Layer 11 of a small transformer language model trained on English Wikipedia (14 layers, counted from 0, width 96).
A neuron adds its activation times its output weights to the MLP's output. To switch it off is to set its activation to zero at one token and run the rest of the model.

Output weights of the MLP neurons that the questions are about. A number n stands for (n - 500) times 0.0016.
n3: 333 446 580 496 449 512 546 591 620 602 537 706 607 683 472 495 579 642 479 501 457 553 688 484 592 584 465 378 529 591 609 594 608 640 586 510 515 389 369 632 283 316 497 547 434 465 575 493 453 243 630 545 436 407 374 484 518 476 621 419 632 638 525 480 542 492 595 389 550 469 381 511 578 529 468 338 724 280 442 639 435 609 579 617 650 500 581 318 406 432 389 699 393 454 443 458
n37: 394 556 353 331 494 540 522 557 636 620 625 453 463 567 493 591 529 451 491 602 690 496 414 703 342 518 552 383 530 260 410 492 546 506 499 407 527 376 506 472 491 587 503 388 553 549 299 196 753 476 403 445 373 385 384 429 617 572 403 502 525 673 499 746 416 611 793 230 389 420 512 512 413 627 478 651 568 663 421 582 422 400 440 532 525 497 491 564 342 376 498 437 632 456 417 592
n39: 519 593 503 496 632 410 513 478 586 595 581 490 633 507 497 470 424 573 504 398 456 738 646 443 586 544 590 464 542 392 462 564 510 408 511 509 366 563 565 465 453 573 542 516 614 605 415 479 236 578 283 401 451 474 641 378 469 602 577 565 570 561 509 612 499 394 470 462 589 457 358 573 434 425 432 302 298 869 454 496 407 488 432 380 585 584 517 450 760 499 293 545 539 483 459 525
n72: 375 463 487 568 484 581 363 475 529 517 577 307 333 400 498 587 570 543 503 570 595 620 667 476 467 508 329 558 683 439 447 472 425 538 271 247 539 540 415 454 610 614 544 468 248 396 513 373 461 494 680 423 532 274 478 499 538 522 438 407 511 382 348 546 634 479 410 470 508 537 716 732 461 518 681 548 331 508 279 670 573 481 204 415 471 685 500 559 431 599 451 449 447 750 526 534
n82: 620 461 492 333 525 513 538 554 406 675 492 382 582 627 483 238 640 627 363 466 423 480 628 449 440 427 438 645 702 508 511 577 651 441 555 536 550 427 615 502 603 433 499 423 593 357 457 472 484 513 439 491 494 535 140 476 385 680 550 527 545 450 506 573 534 474 605 569 683 468 474 562 363 695 383 515 509 559 663 514 422 525 668 442 440 391 483 412 380 310 516 247 411 583 537 476
n127: 368 290 411 397 480 368 457 459 426 572 398 426 512 584 694 300 749 452 482 589 579 526 473 604 405 636 424 374 637 712 629 506 366 436 598 440 538 507 511 529 404 476 632 374 498 580 664 617 608 354 703 359 474 423 613 550 491 407 643 432 270 542 584 606 584 513 308 415 376 445 514 540 222 474 579 598 334 457 275 620 448 373 452 599 436 500 433 605 641 630 532 387 703 585 524 414
n156: 575 516 567 359 398 598 352 612 460 528 582 598 529 363 372 299 543 501 720 240 593 509 574 667 599 300 489 400 505 776 607 581 639 620 502 664 319 484 601 484 553 455 349 397 559 549 601 412 374 400 378 506 539 342 498 353 329 511 419 508 566 613 458 598 415 659 587 518 495 309 363 498 641 429 525 416 538 387 475 655 513 653 514 449 561 514 568 546 674 389 517 545 555 435 737 550
n160: 714 328 545 680 734 500 372 552 317 471 340 490 534 360 375 463 474 730 533 575 359 514 690 434 515 465 679 389 570 688 342 482 635 380 594 621 662 503 286 525 532 421 463 538 391 610 514 445 610 694 451 521 600 515 593 645 411 335 558 466 501 420 754 479 481 630 469 348 485 552 509 533 500 607 661 378 385 548 464 528 600 417 495 515 771 352 557 614 484 511 410 566 466 562 519 552
n168: 408 550 433 440 656 496 543 546 446 857 604 551 556 585 533 325 575 521 404 537 409 474 666 519 532 476 338 510 499 611 455 344 415 577 462 370 516 516 471 452 448 557 522 470 385 617 455 521 365 469 354 476 679 403 598 488 394 661 531 562 676 596 341 441 446 550 561 437 506 383 501 327 711 539 575 620 518 412 418 443 549 610 559 440 448 471 591 507 532 447 737 578 726 415 447 650
n175: 682 536 290 487 245 534 242 466 421 326 540 521 289 655 634 396 503 494 471 489 522 375 647 465 377 449 756 604 589 305 656 640 752 553 504 476 506 550 546 588 589 548 422 770 486 558 451 534 568 616 488 541 524 543 586 532 587 574 446 612 399 492 406 304 436 495 350 564 530 309 516 674 405 314 633 427 308 320 311 501 461 407 527 421 373 584 577 449 481 442 568 506 524 554 536 382
n186: 464 365 312 477 344 394 295 456 560 486 458 543 426 561 536 432 510 446 516 586 564 518 547 353 499 741 663 445 343 276 527 510 615 394 483 489 696 479 599 270 503 469 522 420 328 596 508 491 617 496 660 599 591 469 611 482 311 649 400 518 378 518 774 573 508 526 411 669 366 430 524 413 425 466 483 471 420 777 386 405 292 470 598 506 606 432 684 623 374 300 532 467 368 590 464 639
n189: 358 369 573 620 728 655 554 682 303 620 434 588 449 595 393 816 647 619 773 532 616 560 510 378 546 717 477 460 568 619 465 510 442 277 447 479 627 488 262 326 530 619 599 570 521 415 463 218 459 473 522 448 481 678 509 503 458 590 532 454 580 470 459 478 520 394 445 380 718 540 711 539 550 483 373 501 435 421 417 692 485 396 540 485 626 480 482 594 563 436 620 569 329 491 440 487
n192: 596 495 307 468 403 608 604 470 450 617 540 683 561 481 553 284 430 668 481 380 665 520 689 427 400 378 422 536 312 692 544 608 457 619 347 569 496 483 559 442 353 523 433 490 440 489 552 348 386 461 391 396 515 367 389 537 654 418 467 527 555 578 575 513 422 523 823 474 602 626 458 557 486 737 308 658 652 440 483 554 520 510 503 501 395 366 417 394 540 469 539 530 582 517 447 689
n194: 376 478 414 503 451 533 357 445 466 597 364 622 520 446 429 340 439 629 372 369 357 557 556 570 789 419 395 671 562 688 474 462 398 600 575 589 464 614 660 541 508 507 437 582 450 481 577 413 535 390 631 594 498 244 664 517 484 714 432 519 687 374 492 644 548 661 385 470 410 812 630 588 508 474 384 482 545 299 524 360 530 714 486 458 366 449 459 506 505 702 494 621 630 442 633 619
n219: 384 495 703 430 546 471 605 452 503 493 479 668 458 463 444 399 687 528 543 404 515 460 388 484 555 444 491 605 392 610 496 361 472 541 379 570 526 379 412 447 363 556 501 473 406 410 676 451 486 765 400 547 529 499 493 450 529 463 406 516 632 487 559 600 389 496 494 559 674 318 667 667 356 359 365 485 312 230 430 543 560 470 403 361 562 591 538 470 387 567 464 560 342 369 650 543
n249: 352 518 394 508 656 439 529 263 633 511 501 653 264 675 612 794 436 526 527 466 444 357 683 447 529 584 428 471 547 411 609 537 453 360 446 359 515 476 523 632 553 522 387 596 452 327 491 628 338 539 595 511 437 525 364 554 490 473 554 430 717 600 416 475 500 410 439 465 660 704 593 541 568 705 345 603 619 39 384 617 635 424 544 639 519 492 488 420 644 519 509 627 401 604 310 378

Each question names a token from some text and the token that comes next. It shows the activations a of the neurons there, in the order above. A number n stands for (n - 500) times 0.042.

Then comes g, the gradient of the next token's log-probability with respect to the MLP's output, scaled to length 1. A neuron's effect is roughly proportional to its activation times (output weights . g). A number n stands for (n - 500) times 0.00083.

"ency", then " at"
a: 492 506 496 499 444 491 516 508 489 541 505 498 165 495 505 489
g: 567 604 480 487 364 400 644 443 285 434 637 470 376 409 338 359 491 577 427 272 530 614 536 439 497 404 383 459 412 516 360 281 508 405 420 660 626 335 429 428 468 630 209 628 555 523 448 499 412 394 360 459 551 525 607 575 519 582 306 754 593 582 471 531 436 379 321 455 586 308 681 557 629 541 784 407 416 542 553 379 608 301 512 446 379 658 593 690 489 370 407 428 612 861 241 582
Switching off which neuron hurts the next token most? n175

"n", then "ity."
a: 505 502 505 501 421 509 445 505 490 506 513 546 454 517 497 513
g: 577 388 368 392 393 451 554 451 730 569 424 367 549 598 591 598 551 429 398 623 541 418 184 481 619 650 443 527 442 672 439 395 524 360 550 542 559 614 522 643 509 533 613 813 462 758 469 490 562 457 494 412 567 517 497 718 505 614 434 494 848 562 494 662 281 428 388 534 616 658 476 335 658 495 548 556 548 410 478 691 429 297 391 481 666 295 572 806 612 477 422 522 683 374 741 544
Switching off which neuron hurts the next token most? n82

" Wel", then "c"
a: 500 504 496 510 496 762 458 503 501 546 459 508 497 492 508 500
g: 596 444 26 359 376 379 543 477 424 596 394 424 351 659 579 509 487 467 377 446 771 323 440 642 479 437 444 516 412 486 415 251 262 480 501 600 566 438 429 442 269 236 337 369 581 484 573 302 526 551 369 607 486 465 592 524 287 464 579 375 609 389 468 553 346 532 564 261 415 468 317 406 470 456 428 226 505 636 584 522 526 532 374 619 570 469 456 504 459 594 659 505 397 625 635 303
Switching off which neuron hurts the next token most? n127

"our", then " life"
a: 499 496 502 434 491 497 511 239 458 479 353 486 490 503 361 499
g: 579 411 624 572 383 347 658 479 489 517 474 602 366 646 523 425 213 447 398 438 655 569 590 416 443 570 458 752 660 477 607 365 370 559 411 632 343 415 557 710 640 560 463 508 457 560 517 591 399 532 647 620 498 368 447 412 464 640 620 883 432 663 493 697 593 553 528 476 271 656 569 318 708 473 486 730 532 625 648 516 702 602 398 437 442 432 414 621 457 506 375 371 358 212 660 616
Which two neurons, each switched off alone, lower its probability most, in order? n160, n219

"s:", then " Ay"
a: 486 499 744 540 501 499 501 725 599 506 451 544 490 526 497 469
g: 513 442 413 488 222 285 272 481 771 513 482 507 504 624 713 506 469 345 448 374 488 552 435 323 566 423 407 295 371 590 491 585 561 443 465 552 693 716 591 434 390 751 658 557 616 272 354 591 406 492 546 350 587 711 760 457 464 647 481 447 637 623 392 416 623 397 258 285 470 401 571 536 490 425 416 471 479 542 644 242 617 402 505 536 616 251 492 645 556 538 350 459 470 544 577 422
Switching off which neuron hurts the next token most? n39

" in", then " 198"
a: 499 501 524 503 502 500 516 502 519 501 507 535 496 369 442 518
g: 516 452 529 469 682 532 668 437 264 519 416 602 599 377 329 605 447 456 737 377 287 258 453 685 443 462 400 608 508 534 430 555 538 741 438 356 470 790 306 397 535 557 785 675 466 501 503 418 500 195 672 531 543 569 496 674 528 314 371 510 486 525 775 348 569 421 607 467 508 464 542 244 614 424 578 516 535 560 602 684 637 273 608 388 512 589 498 467 528 415 313 533 491 355 510 460
Which two neurons, each switched off alone, lower its probability most, in order? n194, n189

" applic", then "ations"
a: 494 501 496 491 510 498 508 500 429 603 503 500 295 492 505 494
g: 567 423 685 597 555 502 628 676 453 522 553 486 476 394 704 565 599 591 576 528 386 233 438 557 496 653 772 650 399 512 413 318 583 448 549 663 505 341 282 593 391 470 630 531 442 514 506 456 563 671 470 688 345 318 267 526 477 657 572 677 338 513 371 404 92 524 450 363 415 539 389 378 446 332 690 474 646 469 549 584 425 592 501 507 421 480 731 360 485 275 385 487 440 292 627 516
Which two neurons, each switched off alone, lower its probability most, in order? n192, n175

" The", then " winner"
a: 503 508 506 507 512 496 493 487 491 511 512 493 502 462 573 493
g: 668 585 386 521 452 772 695 406 498 432 303 279 627 288 514 511 581 618 371 649 287 540 489 542 539 593 404 546 267 479 772 455 365 699 492 554 726 681 728 416 574 322 496 641 447 413 443 465 538 411 382 510 424 477 476 439 546 372 530 345 401 596 748 424 659 504 723 582 388 387 447 638 764 547 557 666 596 446 409 507 505 819 571 583 598 490 615 553 479 546 559 541 587 515 362 464
Which neuron, switched off, raises the next token's probability most? n219

"y", then "ric"
a: 497 489 494 501 505 483 453 511 642 635 518 501 484 505 522 509
g: 524 564 422 452 374 618 578 380 595 611 604 276 431 490 620 418 394 485 772 486 498 763 517 576 373 446 568 745 424 610 835 642 472 540 425 301 335 479 507 282 554 481 379 531 514 563 531 308 494 435 414 447 536 503 319 368 520 411 600 585 537 723 347 548 627 486 488 705 736 491 559 334 574 419 356 761 567 400 723 683 499 186 440 468 497 622 667 470 436 421 475 579 558 500 557 369
Switching off which neuron hurts the next token most? n175

" -", then " Comp"
a: 542 505 549 423 494 497 544 533 457 512 502 495 488 483 526 497
g: 666 632 520 611 530 786 533 469 357 499 692 561 551 595 578 690 384 510 475 284 623 353 508 493 655 540 547 612 491 370 468 271 481 681 352 579 410 278 625 464 584 465 506 454 693 622 557 457 618 520 471 635 483 578 421 273 590 428 420 439 447 336 550 570 482 469 618 465 445 375 636 573 582 771 518 536 512 386 594 483 233 592 450 639 506 366 764 338 578 453 475 744 468 185 300 689
Switching off which neuron hurts the next token most? n72

" Sam", then "anth"
a: 487 509 520 500 540 501 408 490 502 474 500 508 486 494 501 476
g: 513 332 644 441 243 673 649 512 691 643 368 731 575 564 369 358 293 524 452 368 632 429 712 349 371 396 437 319 492 560 454 262 695 452 328 521 463 703 609 278 434 669 388 529 540 319 416 578 560 449 559 469 747 517 419 700 199 515 503 618 408 678 552 612 456 557 629 353 562 509 553 409 588 585 560 372 500 451 529 368 430 472 623 376 677 402 654 578 520 633 645 453 524 414 464 582
Switching off which neuron hurts the next token most? n82

" national", then " final"
a: 503 513 498 497 497 484 497 498 486 590 498 506 340 493 308 492
g: 378 693 408 583 475 506 539 409 481 398 660 447 750 551 469 525 531 806 499 835 659 505 301 380 572 644 788 566 528 521 520 381 415 458 539 373 601 550 498 424 403 302 520 655 622 504 423 489 381 170 576 206 240 553 296 387 542 591 590 350 523 491 637 464 687 578 526 650 536 357 371 721 550 448 487 586 510 554 370 469 486 571 526 490 617 558 537 333 400 608 709 524 433 473 445 519
Switching off which neuron hurts the next token most? n219

"y", then " of"
a: 504 356 493 487 499 493 448 501 494 512 495 499 448 507 504 494
g: 563 721 527 330 693 516 454 670 617 481 479 221 482 561 410 458 626 367 563 523 364 389 425 425 471 202 393 455 503 681 430 577 404 294 273 470 507 316 492 542 484 524 313 295 439 653 566 548 137 403 559 578 499 544 538 510 619 188 565 500 326 483 575 522 344 250 482 443 360 528 478 573 438 574 577 399 413 272 537 585 464 420 759 363 422 599 735 446 590 440 608 471 548 442 532 529
Switching off which neuron hurts the next token most? n37

" work", then " in"
a: 492 502 497 497 358 558 512 510 438 603 500 509 418 501 477 501
g: 541 717 295 452 500 502 505 423 326 450 667 475 299 684 343 328 432 439 679 249 544 538 555 459 340 511 384 408 523 468 456 587 325 535 763 539 616 576 484 471 473 560 337 510 595 403 237 523 136 506 399 638 450 577 499 634 550 508 588 687 510 398 666 475 603 463 474 546 367 453 450 493 357 552 826 328 511 625 451 494 536 588 760 487 283 401 381 519 411 618 441 453 572 723 338 414
Which two neurons, each switched off alone, lower its probability most, in order? n175, n219

" with", then " a"
a: 484 504 496 488 495 523 478 506 466 576 477 376 468 546 472 495
g: 607 479 590 539 437 416 543 424 408 532 500 418 636 455 281 477 548 601 710 204 408 644 479 566 578 667 536 414 630 643 473 560 261 584 573 606 387 895 760 618 445 439 659 525 489 465 611 558 485 410 510 540 478 458 634 505 467 403 706 559 553 347 576 635 538 569 382 341 491 568 763 612 253 445 626 381 645 477 584 711 276 510 646 652 625 712 452 477 428 575 561 497 618 706 369 501
Which neuron, switched off, raises the next token's probability most? n175

" primarily", then " invol"
a: 532 499 610 498 376 505 513 362 486 546 506 433 381 502 500 510
g: 504 393 341 488 568 527 434 471 558 578 182 438 512 521 641 268 392 474 478 682 598 478 482 501 275 458 560 486 447 564 484 376 417 277 518 591 329 719 608 526 364 452 346 713 530 401 257 637 495 384 543 386 555 319 752 286 445 483 505 503 501 563 492 467 280 515 406 615 401 653 258 508 553 580 519 446 508 459 555 377 727 739 388 461 410 242 766 484 640 687 513 406 602 570 567 635
Switching off which neuron hurts the next token most? n189

" Pr", then "inc"
a: 499 256 502 496 508 499 825 500 494 490 474 502 497 512 500 503
g: 533 276 711 626 433 533 307 314 455 382 569 464 563 578 478 419 466 554 457 482 458 592 390 621 490 405 443 527 377 624 353 485 583 494 453 222 540 538 394 518 651 628 727 367 700 582 362 279 447 782 242 653 466 409 322 422 427 499 577 510 495 613 435 541 223 268 567 497 375 630 502 388 481 504 399 523 518 395 386 458 426 426 250 422 465 845 504 465 442 490 386 440 789 517 549 625
Switching off which neuron hurts the next token most? n156

" Found", then "ation"
a: 491 491 470 503 477 500 509 499 450 568 501 439 373 455 503 487
g: 493 607 499 493 492 556 542 630 416 517 724 511 571 355 347 422 465 657 411 565 392 615 449 389 284 356 488 512 617 379 568 746 405 622 494 373 624 527 454 316 553 575 415 378 580 462 586 609 364 360 428 536 563 698 675 315 490 583 433 455 296 656 581 450 754 872 554 716 528 398 494 565 575 670 490 476 401 552 339 372 618 547 716 446 299 604 293 450 680 489 752 664 514 423 344 527
Which neuron, switched off, raises the next token's probability most? n192

"u", then " K"
a: 498 510 506 516 752 503 328 448 489 489 493 493 485 502 494 501
g: 505 369 497 678 585 499 519 767 631 380 467 367 692 353 509 602 370 491 553 490 425 582 463 549 422 510 433 439 614 615 512 595 557 548 808 610 744 616 340 570 642 718 676 570 569 564 234 486 294 475 593 495 377 671 513 388 526 624 519 424 681 631 411 508 534 469 392 510 822 355 611 285 526 434 469 497 464 735 266 276 481 279 437 337 463 463 338 517 439 405 487 342 374 440 490 494
Switching off which neuron hurts the next token most? n156

"29", then "9"
a: 521 512 501 481 494 498 495 513 462 506 579 500 502 667 500 492
g: 515 461 645 612 367 438 503 578 454 634 492 475 495 346 763 518 497 432 371 562 654 595 159 396 652 448 644 640 270 477 731 495 609 598 428 445 468 840 515 535 628 534 555 682 355 475 347 468 570 525 584 462 441 599 625 339 604 459 591 635 512 636 471 465 518 605 532 452 456 406 696 216 430 768 345 390 342 521 505 446 503 786 539 395 492 735 359 542 514 371 387 469 336 378 452 596
Switching off which neuron hurts the next token most? n186

"or", then "ith"
a: 507 498 503 495 476 494 528 447 501 529 373 496 500 506 497 507
g: 455 522 488 383 379 298 338 592 449 568 620 402 583 542 463 374 669 532 548 602 474 323 680 387 724 451 480 416 397 729 393 401 263 412 445 535 505 593 385 557 487 483 537 346 705 252 448 607 359 622 605 410 735 535 344 540 516 230 472 282 560 488 225 508 367 451 480 573 836 390 465 448 622 596 761 591 647 337 469 577 444 556 561 316 490 537 498 522 426 347 396 622 533 360 368 463
Switching off which neuron hurts the next token most? n186

" over", then " 50"
a: 570 493 503 509 506 490 512 500 498 545 505 482 492 499 520 499
g: 626 507 615 495 320 545 431 589 366 471 594 470 843 578 596 566 517 417 687 575 621 457 524 598 599 747 546 650 506 671 664 287 430 384 320 508 534 437 426 623 564 410 479 379 500 466 406 543 373 648 494 674 676 459 334 431 571 551 503 621 267 363 396 675 140 383 463 371 422 651 563 562 455 674 465 426 407 498 426 614 287 342 676 168 373 497 541 537 393 382 564 464 623 416 543 440
Which neuron, switched off, raises the next token's probability most? n3

"\n", then "R"
a: 523 497 506 512 504 505 487 500 502 500 478 459 505 503 502 500
g: 389 443 422 533 388 405 417 502 374 419 541 526 566 423 573 498 518 426 453 563 750 636 321 461 470 672 477 669 501 520 554 294 344 530 535 456 497 502 382 425 615 586 447 511 721 553 275 403 661 384 391 386 261 712 624 468 284 721 580 557 567 578 239 486 556 439 730 463 390 392 538 432 356 555 226 203 549 355 328 395 659 510 423 516 561 247 427 445 535 576 470 516 802 373 483 611
Which neuron, switched off, raises the next token's probability most? n189

"Ar", then "rang"
a: 513 26 489 488 507 666 508 495 419 502 446 499 494 502 499 501
g: 525 586 424 416 660 736 456 470 442 620 467 653 455 493 673 335 632 360 620 734 572 483 361 543 653 382 436 431 331 459 312 517 539 431 348 791 539 641 532 738 441 619 478 550 504 475 545 439 307 506 569 468 189 485 421 387 452 373 454 558 416 556 552 464 484 185 645 618 637 508 449 417 420 269 265 468 484 317 684 489 587 535 525 508 422 411 900 394 401 514 574 465 623 516 599 480
Switching off which neuron hurts the next token most? n37

":", then " C."
a: 510 502 898 519 499 499 514 700 467 539 500 578 509 503 503 499
g: 474 585 520 680 231 722 555 454 527 536 580 522 552 797 443 490 514 209 466 359 484 421 301 488 481 500 335 391 573 500 443 584 658 590 468 278 519 545 554 600 622 464 603 525 413 445 417 599 349 771 305 503 481 386 657 786 496 335 686 402 674 667 456 554 228 540 481 519 389 472 375 442 337 502 351 320 624 489 463 567 539 355 427 562 438 595 467 799 413 653 594 586 409 498 357 406
Which neuron, switched off, raises the next token's probability most? n160